Layer 7 of a small transformer language model trained on English Wikipedia (10 layers, counted from 0, width 64).
A neuron adds its activation times its output weights to the MLP's output. To switch it off is to set its activation to zero at one token and run the rest of the model.
A neuron's activation on a vector x is GELU(weights . x + bias), where the dot is the dot product.

Input weights of the MLP neurons that the questions are about. A number n stands for (n - 500) times 0.0014.
n20 (bias -0.202): 561,395,433,513,205,634,620,253,567,398,321,605,674,293,640,97,628,402,213,421,728,212,525,452,351,525,628,823,416,422,387,401,673,179,729,542,805,479,277,652,437,316,764,336,349,953,628,508,724,509,558,385,494,413,258,359,558,620,538,578,553,354,549,781
n37 (bias -0.181): 712,538,325,672,716,561,368,545,497,513,702,483,707,452,510,614,462,615,371,682,840,680,453,590,691,351,762,478,340,534,534,670,473,794,408,431,580,696,842,536,689,509,710,284,788,726,598,724,195,594,482,796,315,480,610,837,687,485,495,371,403,446,677,706
n61 (bias -0.275): 483,798,569,397,543,322,465,367,573,421,353,422,764,446,172,500,511,292,479,600,530,810,469,476,524,275,292,265,237,726,579,374,545,464,476,715,497,344,461,818,277,645,430,788,249,456,512,469,450,694,444,122,424,519,330,371,358,518,401,436,600,372,397,513
n85 (bias -0.085): 372,759,456,469,417,568,436,783,506,556,284,780,656,548,445,705,395,617,448,685,537,427,619,557,863,669,853,525,756,829,737,691,438,460,295,748,721,514,798,575,765,544,626,385,446,755,714,612,360,630,693,517,600,747,435,389,904,655,663,533,384,448,458,540
n89 (bias -0.021): 527,564,409,146,529,591,429,540,336,644,514,432,378,488,446,650,507,481,606,427,868,471,291,323,383,679,450,640,302,548,390,782,358,614,648,453,634,462,440,602,527,448,593,177,277,378,809,115,785,727,595,734,459,603,520,679,655,433,560,651,58,524,406,670
n92 (bias -0.139): 588,815,421,722,509,709,316,561,676,839,555,281,417,373,483,333,389,629,523,683,666,490,627,458,546,437,468,492,722,308,449,648,481,346,394,371,501,480,827,575,342,588,493,457,361,547,620,436,530,379,616,388,289,568,401,650,247,501,524,662,627,123,697,754
n109 (bias -0.172): 340,558,357,572,490,275,455,456,988,606,615,450,448,311,367,567,557,319,364,739,766,661,458,554,731,678,524,731,375,563,341,452,683,488,644,222,743,284,532,763,699,380,683,665,595,786,414,573,572,574,513,782,641,440,761,839,641,609,397,555,717,433,389,614
n110 (bias -0.034): 527,281,448,544,481,543,723,394,457,384,300,756,744,360,690,472,502,612,455,487,735,614,718,621,611,702,508,369,687,653,540,680,430,610,626,636,448,521,396,603,143,521,515,504,513,541,391,404,269,510,649,647,318,365,397,575,359,554,577,508,859,686,626,695
n116 (bias -0.151): 391,655,517,453,591,613,447,463,629,398,648,463,378,444,394,301,308,386,502,582,872,445,377,539,346,504,541,683,172,648,353,485,521,492,539,429,385,357,148,573,211,459,651,689,534,466,620,445,744,692,564,618,458,542,589,628,681,678,470,572,611,681,546,421
n165 (bias -0.119): 457,301,569,409,626,424,462,242,617,559,498,212,738,516,633,121,554,599,613,248,506,648,317,468,535,329,462,349,444,619,237,699,516,332,727,702,598,346,461,190,472,588,663,296,532,379,285,441,545,571,488,570,262,475,668,466,449,479,587,561,639,50,685,671
n178 (bias -0.023): 853,563,161,740,699,291,500,861,737,594,548,476,343,414,686,241,289,573,272,456,484,624,704,619,531,340,590,562,388,606,426,544,253,550,420,275,709,502,430,604,357,532,615,280,584,316,550,211,641,377,129,483,682,520,539,440,430,559,470,586,585,461,562,768
n184 (bias -0.137): 498,459,372,420,401,514,372,619,546,451,662,564,461,522,602,256,734,588,498,500,668,637,533,380,386,410,274,346,422,400,672,375,435,647,88,387,814,531,642,298,698,586,425,415,135,400,453,451,473,583,767,482,107,307,643,350,446,408,470,488,306,103,548,443
n214 (bias -0.142): 477,694,599,246,355,539,435,297,429,412,261,478,725,441,554,476,549,581,660,464,601,413,585,373,515,212,519,693,576,696,547,589,720,500,530,345,532,608,527,520,406,556,611,708,398,677,540,210,860,800,432,198,588,574,444,669,617,406,590,667,574,372,262,542
n224 (bias -0.113): 348,514,695,632,670,554,590,666,658,593,558,548,493,461,653,624,386,664,575,556,707,534,514,351,570,799,555,535,710,419,441,416,419,516,339,379,530,572,660,307,596,491,662,429,451,464,207,653,453,454,651,616,288,678,473,728,239,594,565,722,501,275,799,439
n226 (bias -0.091): 521,583,296,404,388,502,478,561,544,571,632,460,331,680,670,452,587,270,593,863,536,614,539,627,807,559,623,444,765,773,441,537,427,671,489,487,610,509,433,632,302,301,359,584,430,630,496,619,220,444,582,472,463,716,509,481,390,469,447,360,618,562,375,550
n250 (bias -0.129): 669,617,665,544,742,624,536,748,473,499,412,754,573,519,526,229,629,340,451,578,862,323,394,677,570,562,720,719,674,411,785,689,456,323,592,624,579,598,429,568,615,537,604,557,456,583,330,468,703,639,891,665,563,833,237,479,721,448,703,671,503,273,240,559

Output weights of the MLP neurons that the questions are about. A number n stands for (n - 500) times 0.00095.
n20: 534,500,477,395,415,464,134,468,508,497,569,335,369,533,338,437,728,363,465,567,637,312,793,541,407,514,431,682,681,398,508,287,663,514,336,537,741,610,415,771,707,554,419,750,657,451,508,282,285,690,552,472,500,374,220,546,723,263,533,520,472,640,383,396
n37: 494,278,713,263,539,479,491,311,508,525,430,488,735,720,447,586,516,264,504,532,360,573,438,433,490,645,227,480,565,600,394,484,527,458,674,547,541,449,387,574,541,526,389,601,542,330,339,371,692,491,615,436,614,493,367,416,459,556,476,503,678,721,518,638
n61: 580,481,587,454,647,512,792,443,579,375,407,567,594,289,807,555,611,474,555,569,470,656,381,622,671,484,376,421,671,551,545,304,492,387,511,426,580,430,578,545,120,295,425,443,468,500,690,399,436,674,239,705,285,305,506,573,427,711,468,527,351,502,360,553
n85: 372,281,508,560,682,611,599,484,443,324,498,491,545,651,609,386,592,595,633,723,262,671,317,486,539,539,261,391,514,378,658,471,565,348,515,426,340,316,472,429,582,278,403,466,505,468,642,716,617,602,483,467,314,455,651,609,529,631,611,340,419,530,606,553
n89: 515,504,506,291,478,483,596,470,491,602,435,532,587,775,445,805,429,478,764,485,455,400,421,400,397,452,206,363,574,584,248,627,474,344,700,421,523,494,547,572,586,427,528,398,387,432,640,245,813,621,622,563,512,241,517,817,454,344,423,530,352,597,375,906
n92: 382,286,406,253,637,375,542,524,429,294,605,373,536,620,622,661,542,457,433,430,572,487,461,532,364,621,404,495,118,657,666,616,590,541,543,766,629,544,242,482,437,443,448,451,504,511,448,503,487,412,538,548,540,564,910,345,625,511,395,450,458,699,523,539
n109: 540,741,512,409,471,528,504,362,657,416,453,364,629,507,498,597,492,446,669,581,599,559,273,634,661,623,548,557,317,732,267,128,624,357,621,343,468,447,594,556,566,284,633,449,451,501,581,344,495,360,500,580,710,373,399,672,426,346,437,435,544,369,430,635
n110: 417,592,587,342,698,469,462,420,530,674,564,488,243,569,426,478,523,348,432,558,380,622,370,415,372,279,597,555,403,586,438,513,448,592,569,801,511,486,572,545,750,507,590,578,410,415,464,519,412,485,294,513,689,551,644,504,527,465,493,489,335,588,541,485
n116: 572,551,354,425,526,425,607,250,368,330,363,512,556,566,394,546,510,652,571,745,461,642,399,362,669,480,485,549,613,641,779,541,454,354,543,570,390,344,616,583,546,705,445,514,366,675,407,494,558,464,496,429,376,556,381,574,420,453,710,299,528,375,627,402
n165: 554,497,439,669,448,632,555,454,453,341,503,434,614,456,323,456,611,434,342,423,492,367,427,423,575,196,488,701,674,493,973,513,527,445,589,184,719,465,563,238,503,543,536,697,485,326,482,509,509,714,419,811,480,384,503,560,423,574,595,401,492,606,374,221
n178: 408,407,435,548,755,458,508,652,603,422,589,558,368,406,301,686,205,615,710,389,436,507,538,640,546,630,492,389,577,397,456,309,576,355,377,627,596,411,288,320,638,549,550,502,577,514,339,687,517,370,655,688,618,574,477,472,529,398,391,304,233,538,708,639
n184: 682,469,493,332,487,441,354,607,470,541,570,496,444,535,467,405,115,607,627,441,714,632,458,506,396,404,519,489,324,543,504,372,690,495,540,747,386,568,652,488,597,649,629,483,433,593,534,483,252,512,401,410,615,554,408,329,509,606,544,532,512,519,457,419
n214: 420,289,287,540,348,566,516,617,390,512,712,572,492,369,503,605,485,528,439,594,555,349,532,702,312,395,490,112,499,516,555,597,390,497,466,374,415,386,466,515,515,521,524,691,544,499,605,674,721,575,561,445,353,516,594,535,538,653,646,360,326,629,423,546
n224: 647,572,376,431,444,529,482,301,559,456,478,445,541,600,423,457,653,479,510,495,509,505,402,650,515,400,263,588,383,635,522,551,531,469,611,589,474,430,427,752,339,734,508,457,589,548,503,426,569,472,342,443,719,558,510,333,568,353,364,393,530,694,371,553
n226: 509,365,616,500,527,580,552,423,391,439,427,476,723,439,708,499,275,507,531,407,529,395,594,459,479,427,429,620,490,456,493,514,576,508,381,576,473,510,587,461,644,562,553,566,482,432,567,412,773,436,370,435,446,547,532,427,492,466,419,479,534,536,527,352
n250: 431,429,375,329,407,410,399,520,536,491,462,457,660,369,243,590,625,399,613,438,649,475,426,338,436,830,529,516,429,449,495,427,360,588,678,572,523,517,406,717,531,733,627,496,416,582,475,673,641,659,575,491,683,439,484,542,395,327,505,390,346,514,616,453

Each question names a token from some text and the token that comes next. It shows the vector x that enters the MLP there. A number n stands for (n - 500) times 0.0087.

Then comes g, the gradient of the next token's log-probability with respect to the MLP's output, scaled to length 1. A neuron's effect is roughly proportional to its activation times (output weights . g). A number n stands for (n - 500) times 0.00088.

" public", then "an"
x: 524,637,498,837,391,685,332,686,381,522,492,487,608,449,324,521,738,451,754,448,379,543,505,604,478,700,390,501,563,469,740,461,339,394,695,361,168,267,433,600,492,351,670,602,634,404,485,437,351,521,410,247,458,572,530,531,570,535,496,451,448,259,337,503
g: 633,549,535,188,489,384,602,437,884,410,343,597,327,578,286,492,735,640,605,458,639,565,600,613,475,689,593,701,608,256,527,614,549,378,313,453,490,376,248,647,442,419,515,492,486,516,641,210,300,676,537,614,484,280,578,343,446,538,707,441,339,640,543,308
Which neuron, switched off, lowers the next token's probability most? n61

" day", then " also"
x: 711,456,591,814,339,577,499,481,380,667,420,398,549,574,516,417,632,428,638,327,475,423,355,516,577,516,678,569,660,495,452,654,524,452,717,236,260,353,530,419,502,418,696,443,605,317,243,586,276,474,379,505,321,640,705,625,504,540,516,622,406,290,489,350
g: 714,584,431,460,364,519,331,344,476,470,554,606,610,404,351,543,422,587,630,643,544,564,508,698,329,295,574,373,442,542,534,741,606,849,398,785,378,558,303,886,490,579,416,126,542,668,369,545,327,411,536,278,569,653,312,487,346,553,419,534,590,449,472,380
Which neuron, switched off, raises the next token's probability most? n165

" in", then " Wal"
x: 585,581,340,751,441,781,422,543,532,628,402,652,553,506,564,335,782,617,573,435,479,499,512,543,616,483,502,485,683,417,611,489,407,253,628,285,484,494,662,577,375,439,570,513,422,447,433,534,198,414,353,513,345,346,356,759,424,573,571,466,416,351,276,459
g: 381,319,565,426,712,857,741,475,530,456,646,381,255,395,381,253,461,361,600,637,612,388,490,427,606,529,561,553,503,209,307,634,488,387,333,480,494,366,582,454,763,729,472,418,536,597,634,537,728,426,675,533,314,434,658,425,261,310,457,447,444,706,722,540
Which neuron, switched off, lowers the next token's probability most? n226

" he", then " paid"
x: 789,581,622,605,393,446,608,553,432,452,508,705,644,540,439,459,748,541,734,435,251,585,357,453,478,293,436,555,665,300,616,702,570,305,653,217,292,373,548,597,437,430,619,544,383,336,455,592,253,504,467,382,512,446,521,710,411,423,638,556,568,225,447,446
g: 377,540,585,584,622,707,826,398,477,483,578,336,585,302,310,502,398,640,355,410,679,626,380,593,563,538,365,688,193,526,635,378,438,427,474,748,662,453,428,771,767,417,345,319,521,672,606,498,527,515,598,527,360,451,481,352,602,401,544,355,389,127,674,371
Which neuron, switched off, lowers the next token's probability most? n92

"pper", then "ed"
x: 557,591,501,716,427,754,431,545,369,430,511,716,732,557,516,560,644,485,701,549,633,464,517,444,278,418,445,534,621,528,626,312,423,643,469,252,236,275,539,606,307,489,643,582,699,411,383,441,170,523,544,377,613,471,448,601,516,512,475,398,486,335,381,422
g: 274,626,477,384,476,489,682,788,404,637,317,560,185,245,351,664,429,492,505,732,515,207,438,513,385,631,695,670,669,504,621,395,662,741,556,523,429,548,670,638,370,419,574,443,155,353,390,655,574,706,361,440,425,602,561,441,366,502,643,463,546,513,403,369
Which neuron, switched off, lowers the next token's probability most? n110

"un", then "t"
x: 498,550,487,443,474,581,186,677,352,362,447,419,503,487,431,512,826,484,750,511,606,446,564,348,319,711,685,658,533,339,625,697,448,426,692,175,394,460,606,546,373,519,675,558,581,444,301,306,247,426,439,507,465,388,679,654,620,587,606,433,479,323,487,457
g: 514,785,711,492,589,480,478,633,591,484,697,571,306,631,650,327,670,586,439,450,446,305,449,437,508,519,585,559,429,524,684,466,514,432,596,428,673,555,654,625,108,152,414,617,476,306,595,394,622,489,345,505,468,465,353,725,302,366,362,399,262,826,609,369
Which neuron, switched off, lowers the next token's probability most? n89

" with", then " the"
x: 579,533,447,736,267,718,618,427,383,451,514,566,628,525,431,412,839,453,618,458,379,514,395,501,442,465,467,598,642,534,533,503,625,305,631,245,609,395,726,555,447,439,510,538,339,373,425,467,139,460,434,587,401,503,385,725,470,550,526,707,473,417,409,408
g: 418,463,612,478,421,493,450,544,431,547,417,619,453,451,394,573,846,539,575,564,743,569,607,262,566,779,630,438,346,873,649,589,595,485,561,336,224,504,680,417,184,464,495,635,369,351,291,392,397,439,421,590,424,670,478,615,627,503,430,611,258,646,281,289
Which neuron, switched off, lowers the next token's probability most? n92

" semi", then "-"
x: 646,611,486,748,279,295,547,691,520,580,622,578,398,546,336,446,564,489,763,526,490,365,523,492,622,638,402,373,499,268,516,543,459,433,729,96,396,347,528,616,390,414,525,630,800,434,398,429,473,591,319,473,574,572,489,667,561,791,406,294,269,356,373,427
g: 536,374,688,483,521,538,478,508,506,499,352,654,598,635,625,710,435,635,431,311,286,706,450,462,389,594,500,498,541,408,467,403,617,395,363,471,98,524,701,671,445,229,592,568,446,257,340,679,519,299,459,527,788,412,544,588,718,711,475,662,147,364,589,579
Which neuron, switched off, lowers the next token's probability most? n109

" to", then " Man"
x: 565,500,426,783,382,826,500,513,490,558,389,634,411,560,460,533,882,408,630,436,365,468,595,539,606,458,557,507,553,585,488,514,510,275,522,456,475,442,715,463,436,283,454,560,409,463,442,496,137,405,397,536,445,407,353,634,431,648,541,567,289,536,448,459
g: 586,476,351,463,593,650,574,235,690,512,492,610,613,604,751,477,245,655,404,587,451,442,490,436,562,383,518,453,529,350,355,387,279,662,376,464,593,643,548,553,576,520,493,682,669,462,464,697,575,551,296,486,207,436,429,71,533,196,678,440,638,487,540,832
Which neuron, switched off, lowers the next token's probability most? n226

" Ac", then "ro"
x: 421,512,384,504,291,405,410,704,733,296,492,558,342,435,378,782,682,588,751,390,604,404,423,655,656,552,406,684,335,161,486,547,441,449,625,408,238,429,418,643,571,342,554,672,600,382,460,503,351,619,146,516,429,413,557,574,592,682,372,675,514,690,453,565
g: 658,430,566,447,500,550,409,578,719,472,724,459,524,529,484,341,534,649,580,610,264,657,524,714,486,383,284,652,581,550,580,744,490,595,483,344,395,493,278,232,418,500,283,463,313,375,504,476,430,813,602,600,771,552,320,729,288,468,434,283,365,609,673,240
Which neuron, switched off, raises the next token's probability most? n109

" promoted", then " back"
x: 545,566,534,789,456,821,444,510,377,623,543,559,500,530,441,502,795,426,486,448,474,499,557,431,466,618,477,478,640,566,638,423,571,390,468,119,476,231,681,506,512,358,627,505,373,498,485,601,178,419,357,500,420,525,460,666,575,436,500,412,388,402,482,392
g: 534,551,572,606,391,530,390,485,623,637,600,413,519,414,449,222,386,476,663,489,392,388,588,462,253,585,347,638,440,410,607,343,579,737,534,556,582,258,611,673,539,415,373,708,357,663,422,659,529,535,655,284,888,629,600,270,390,570,503,160,579,197,493,646
Which neuron, switched off, raises the next token's probability most? n92

" and", then " non"
x: 618,629,472,683,262,587,575,475,467,463,449,631,643,537,298,456,904,527,649,442,209,608,524,422,403,554,415,423,656,502,577,722,600,346,568,396,455,462,551,547,545,317,523,565,393,313,490,563,117,492,504,456,468,424,544,698,519,553,480,399,524,395,390,410
g: 474,286,462,597,356,432,616,614,624,667,513,376,724,371,302,680,342,484,341,293,492,681,695,597,611,505,393,227,514,340,537,194,440,360,516,603,507,331,593,675,644,372,331,663,723,529,846,408,446,669,461,605,406,475,328,463,643,760,515,496,447,513,582,307
Which neuron, switched off, raises the next token's probability most? n110

".", then " Cook"
x: 614,520,505,798,559,667,337,488,499,317,535,726,531,449,487,430,555,615,584,412,460,389,396,584,728,503,387,593,581,400,584,497,520,467,447,319,291,448,688,576,414,409,521,491,496,431,495,495,99,428,542,614,475,374,349,623,458,511,497,695,543,501,550,286
g: 689,651,225,478,435,589,501,671,437,461,369,492,539,298,425,782,690,405,537,490,655,325,526,180,674,449,365,607,388,551,287,789,426,643,501,543,614,501,650,610,611,567,483,375,487,408,221,383,536,679,388,589,151,490,397,322,489,395,592,447,546,542,731,721
Which two neurons, each switched off alone, lower its probability most, in order? n224, n250

" Cur", then "tis"
x: 526,439,406,629,263,581,279,723,501,524,650,453,322,581,277,671,653,710,830,516,570,632,318,508,385,608,521,528,490,45,554,655,188,482,498,346,273,404,503,517,383,461,519,291,743,360,438,395,435,552,351,581,544,537,661,744,402,481,534,589,474,601,518,590
g: 329,615,407,429,424,579,464,417,319,431,669,472,639,401,653,500,449,590,766,585,461,707,210,412,582,444,496,509,276,486,576,655,350,470,475,483,492,500,706,481,635,414,68,472,389,633,655,386,714,123,541,479,390,590,667,480,644,542,426,471,502,350,708,815
Which neuron, switched off, lowers the next token's probability most? n89

" this", then " he"
x: 732,543,581,791,317,600,606,654,432,427,436,424,456,606,594,414,729,475,606,278,337,554,443,514,469,506,510,389,742,541,401,385,424,458,723,272,451,477,749,383,461,406,689,504,603,309,487,534,288,520,201,351,512,552,666,588,482,446,480,517,489,238,458,452
g: 616,437,834,499,602,564,421,225,500,363,507,297,460,721,466,553,563,459,537,439,445,625,184,521,644,335,560,396,331,542,599,776,862,430,438,329,300,406,489,532,651,623,576,433,466,571,514,411,578,339,507,806,755,596,329,406,399,598,495,567,541,219,395,419
Which neuron, switched off, lowers the next token's probability most? n165

",", then " but"
x: 653,532,447,819,321,660,405,260,464,431,472,608,745,553,506,441,616,567,662,310,579,561,422,404,465,438,430,237,541,474,539,630,658,421,627,315,371,439,462,506,446,435,556,578,496,605,396,494,121,376,456,680,558,505,515,668,501,591,420,534,587,493,377,449
g: 516,654,327,472,642,597,414,567,417,505,488,474,725,724,410,226,652,512,488,719,694,527,334,518,427,450,412,445,580,547,449,577,618,531,509,442,221,310,575,712,611,301,514,494,212,585,314,486,507,586,523,572,671,727,258,417,807,247,405,632,450,163,516,596
Which two neurons, each switched off alone, lower its probability most, in order? n110, n109

" in", then " "
x: 510,515,487,649,339,701,399,525,413,540,470,581,500,612,532,303,840,498,660,400,410,558,410,585,528,581,424,436,631,539,509,401,557,210,766,257,661,535,577,607,390,376,536,662,541,425,297,523,192,514,344,557,390,356,510,769,485,613,615,453,423,293,320,481
g: 457,552,575,697,275,551,342,406,379,533,602,599,536,617,479,570,223,543,841,341,277,435,279,643,265,407,605,533,636,261,664,532,697,508,581,432,578,507,338,567,484,285,588,474,611,691,509,746,586,434,417,518,635,358,676,390,375,643,395,322,593,756,395,254
Which neuron, switched off, lowers the next token's probability most? n165

"\n", then "=="
x: 736,587,492,755,364,462,585,555,399,600,423,666,456,513,640,396,727,689,423,428,370,593,430,508,605,474,620,514,656,290,565,564,558,308,557,199,255,526,680,587,280,423,551,506,440,660,480,483,255,411,311,464,327,288,463,678,477,561,487,580,464,439,406,466
g: 527,445,342,455,196,414,446,690,281,555,479,555,623,811,404,742,382,780,657,512,509,574,554,445,339,490,430,399,600,460,466,495,524,362,310,348,366,729,569,670,658,436,556,526,238,703,482,262,461,428,658,162,452,695,484,741,500,587,476,704,481,566,354,452
Which neuron, switched off, lowers the next token's probability most? n20

" Gre", then "ase"
x: 807,522,539,566,481,460,465,593,568,450,526,604,164,465,214,590,777,440,919,510,542,470,505,505,560,449,450,524,325,293,619,617,545,449,642,521,194,426,423,570,448,495,513,421,658,298,134,455,371,457,368,434,510,331,700,640,402,597,540,347,364,652,547,753
g: 569,582,346,530,155,485,615,470,712,164,474,612,528,444,578,545,130,623,494,407,642,676,532,409,388,509,311,361,293,289,552,624,334,549,437,698,592,361,391,387,464,477,554,457,432,546,631,610,436,808,445,395,729,467,470,675,562,452,634,610,541,478,872,457
Which neuron, switched off, lowers the next token's probability most? n178

" service", then " during"
x: 647,626,581,901,348,640,331,423,305,571,556,691,302,608,423,358,623,514,675,464,532,492,507,481,464,644,433,318,503,606,558,462,400,488,722,320,340,530,499,416,607,402,629,570,635,394,295,482,317,595,522,358,510,724,571,614,338,518,529,403,286,338,285,421
g: 618,729,316,554,583,544,490,431,384,416,580,502,361,552,341,453,768,428,623,421,673,488,630,517,484,438,650,334,657,567,618,598,256,418,495,272,412,431,438,354,388,565,412,623,495,506,542,594,471,586,716,788,317,191,395,325,788,871,269,350,617,360,487,522
Which neuron, switched off, raises the next token's probability most? n226

"ical", then " Center"
x: 639,586,434,764,258,624,487,611,530,428,590,777,596,411,536,611,685,523,652,478,523,448,583,675,275,562,416,464,564,561,542,408,317,469,554,247,380,551,535,424,476,408,561,519,625,371,569,453,117,392,385,373,577,539,514,570,560,384,462,378,516,436,484,389
g: 457,671,791,561,384,570,405,713,569,814,632,483,615,314,559,565,251,589,598,490,630,487,179,612,581,428,419,391,372,461,471,648,375,697,378,725,502,413,481,511,609,469,513,394,468,447,526,404,584,280,517,155,396,379,396,462,288,468,693,581,311,401,646,824
Which two neurons, each switched off alone, lower its probability most, in order? n110, n178

" for", then " Liverpool"
x: 546,482,456,790,221,743,418,557,542,537,446,566,604,537,440,461,726,455,539,406,518,478,568,479,646,567,421,460,578,452,749,540,421,256,515,305,597,450,713,577,397,384,497,590,505,493,426,534,108,411,389,508,396,509,366,602,474,593,472,603,328,499,445,514
g: 234,388,660,737,874,535,457,402,526,625,392,723,480,496,674,218,434,457,517,637,279,434,455,453,312,607,404,578,451,496,563,541,471,414,351,427,548,469,563,691,528,684,813,622,462,653,490,353,624,517,747,643,478,260,570,281,204,420,470,348,410,607,406,436
Which neuron, switched off, lowers the next token's probability most? n85

" cap", then "s"
x: 529,673,506,662,320,595,473,497,642,355,440,553,115,662,428,534,645,527,791,430,569,392,356,402,386,624,457,741,603,304,502,474,408,583,649,221,405,458,652,593,260,282,491,715,526,402,603,533,372,503,326,375,646,679,551,787,565,616,434,548,226,372,439,369
g: 488,535,584,563,561,586,358,386,410,666,527,855,599,581,468,675,475,542,499,754,559,318,852,502,401,416,589,594,437,419,268,208,419,633,614,313,619,344,191,386,574,455,251,584,703,397,625,316,431,387,553,492,554,542,732,587,457,532,566,633,492,310,290,342
Which neuron, switched off, raises the next token's probability most? n116

" arrive", then " on"
x: 778,596,439,747,465,781,446,459,355,636,414,587,662,588,469,380,775,555,625,450,537,509,503,512,448,539,520,501,614,538,632,453,413,415,663,178,459,298,583,429,362,388,561,455,432,412,316,436,243,626,524,445,462,587,523,682,461,584,551,317,327,251,310,491
g: 901,527,433,437,396,426,588,294,534,730,542,474,259,377,368,682,286,217,654,592,526,523,391,741,468,702,342,528,582,719,389,494,335,427,421,570,424,411,547,294,471,755,409,491,394,483,544,579,618,556,775,556,584,460,617,785,489,411,554,337,351,399,291,539
Which neuron, switched off, lowers the next token's probability most? n250

"He", then " returned"
x: 773,498,677,607,278,279,591,594,473,528,484,731,532,535,457,458,758,568,729,608,265,523,348,427,501,241,603,540,551,316,520,744,578,312,599,239,334,363,521,581,430,564,552,576,397,254,378,599,309,646,368,365,569,312,644,667,416,513,560,590,549,353,488,401
g: 425,668,549,519,759,503,664,297,443,614,694,355,408,321,602,476,506,297,798,728,549,435,221,438,484,480,415,550,475,537,692,599,360,439,529,405,781,446,711,392,771,436,797,290,414,649,494,541,426,538,608,453,428,612,485,315,504,369,253,292,532,285,532,411
Which neuron, switched off, lowers the next token's probability most? n165

" on", then " Ang"
x: 695,473,376,745,349,728,388,459,490,677,446,528,579,523,510,353,755,507,526,398,538,522,534,635,544,549,571,668,696,485,592,524,500,281,583,195,473,411,658,485,324,406,598,529,427,451,442,483,201,461,371,480,434,538,383,815,407,579,471,480,368,286,363,490
g: 502,457,241,409,753,525,565,485,817,811,512,628,356,483,448,572,655,540,384,445,269,347,532,425,668,415,272,469,671,538,341,501,391,415,311,387,246,661,336,513,480,480,752,480,586,429,468,566,571,422,717,701,537,345,566,152,716,623,540,585,619,582,358,431
Which neuron, switched off, raises the next token's probability most? n250

"of", then "ficial"
x: 540,550,529,519,259,387,540,858,510,482,317,579,502,815,473,654,726,181,557,496,682,347,610,541,520,713,518,354,507,267,515,380,528,389,704,265,436,342,521,506,512,537,636,739,578,404,419,589,343,558,421,499,503,351,495,404,596,646,409,554,212,384,421,471
g: 380,560,251,438,550,375,499,520,466,409,271,479,440,173,434,659,471,239,582,554,701,630,291,654,604,700,624,519,437,500,506,530,674,557,618,557,389,576,570,654,702,503,430,306,242,573,753,656,593,327,420,484,444,202,371,326,701,608,453,666,701,579,624,294
Which two neurons, each switched off alone, lower its probability most, in order? n250, n109

"ed", then " of"
x: 759,568,516,559,526,602,440,506,415,407,409,659,432,655,271,614,632,416,598,212,618,475,426,213,257,632,508,562,661,651,614,419,531,453,539,358,571,357,589,386,487,477,316,533,470,548,527,704,461,727,312,272,400,460,625,892,703,458,595,511,268,384,312,279
g: 404,383,596,500,378,550,659,416,518,426,363,398,641,348,448,682,471,546,388,543,563,248,539,644,604,581,736,344,481,666,497,642,553,492,364,459,422,455,539,563,640,374,550,431,941,610,639,543,598,693,84,241,444,235,575,176,347,584,561,660,479,533,545,461
Which neuron, switched off, raises the next token's probability most? n89

" at", then " Orlando"
x: 568,581,413,795,255,791,494,528,503,531,474,655,560,441,485,340,786,575,593,420,434,483,574,600,581,471,601,520,644,474,583,488,391,322,572,356,456,403,714,572,351,429,554,473,445,464,407,460,192,380,426,598,318,462,354,782,458,533,496,566,351,322,401,457
g: 564,383,432,525,626,431,490,278,541,687,583,474,498,500,788,354,348,505,289,713,438,269,463,517,674,285,94,709,372,384,357,596,443,621,472,511,570,666,551,466,743,493,240,451,609,510,517,491,537,618,794,752,296,426,344,440,405,687,387,463,657,607,529,539
Which neuron, switched off, raises the next token's probability most? n250

" ", then "rid"
x: 558,654,395,754,476,520,408,560,602,607,465,669,522,456,582,369,729,586,616,373,472,446,551,583,250,578,528,485,586,84,623,530,514,388,603,331,337,425,623,649,357,388,576,448,512,594,502,645,196,438,470,468,318,554,360,680,541,515,384,570,510,416,334,449
g: 450,175,469,622,444,434,584,498,464,320,705,427,762,291,423,316,776,555,555,609,401,469,372,622,613,507,440,448,476,632,510,727,506,833,240,543,644,524,607,417,457,515,235,568,507,406,491,702,499,873,511,466,381,587,471,669,447,470,267,363,594,479,336,291
Which neuron, switched off, lowers the next token's probability most? n92

"ment", then " career"
x: 596,624,540,839,57,618,371,494,346,574,471,677,422,552,429,700,694,564,592,473,432,479,451,427,320,569,497,371,652,595,637,513,304,491,652,300,263,579,563,376,439,568,635,542,563,429,472,484,303,471,495,175,439,668,685,502,469,457,490,512,467,472,459,414
g: 400,507,617,432,557,618,269,784,523,527,426,546,571,407,788,547,623,210,319,533,336,429,159,498,559,356,428,561,622,468,465,341,302,518,713,505,727,337,465,668,540,480,662,712,542,479,454,507,575,515,349,562,634,529,679,497,554,567,268,91,741,415,509,480
Which two neurons, each switched off alone, lower its probability most, in order? n92, n224

" its", then " move"
x: 677,632,478,825,369,650,496,636,509,411,399,683,646,575,518,362,802,488,581,252,361,542,537,665,383,509,489,529,739,425,545,430,409,392,688,340,492,468,683,559,436,331,534,482,428,412,536,444,261,373,354,330,454,468,526,615,545,438,520,364,421,270,377,539
g: 475,198,514,337,331,763,620,616,509,609,550,469,640,455,740,141,252,572,556,646,156,449,341,455,636,694,645,568,431,471,480,661,431,466,404,451,610,303,375,417,712,565,578,475,434,640,587,499,458,730,606,233,588,618,656,495,417,497,423,317,552,360,691,432
Which neuron, switched off, raises the next token's probability most? n20

",", then " they"
x: 703,550,499,796,333,690,589,343,452,495,499,545,624,580,524,393,761,582,502,276,486,530,289,340,460,411,433,360,599,582,570,739,605,286,643,308,319,439,575,447,486,499,558,538,426,450,413,482,194,422,384,637,493,465,575,725,649,479,430,608,481,378,487,355
g: 365,712,416,491,409,345,438,542,535,736,598,394,689,824,195,381,756,315,746,481,650,554,322,331,556,542,608,464,378,636,400,549,658,657,460,530,538,434,522,460,618,558,219,567,444,424,374,476,411,473,630,479,548,507,601,402,667,320,321,822,400,240,313,567
Which neuron, switched off, raises the next token's probability most? n165

" England", then " in"
x: 807,558,648,742,462,562,337,572,296,616,511,859,680,754,424,529,683,553,743,516,365,599,485,437,494,469,304,328,537,454,556,410,364,566,573,338,335,409,488,548,619,509,575,587,664,377,171,414,306,488,446,441,577,424,530,387,441,497,371,553,333,402,431,211
g: 537,525,461,534,353,589,362,225,493,408,514,419,520,674,572,437,559,577,747,659,693,429,370,622,624,548,480,319,709,652,458,580,334,447,746,568,589,372,440,269,297,495,386,623,461,323,252,615,537,404,729,324,413,409,539,718,472,771,834,529,472,446,283,251
Which neuron, switched off, raises the next token's probability most? n184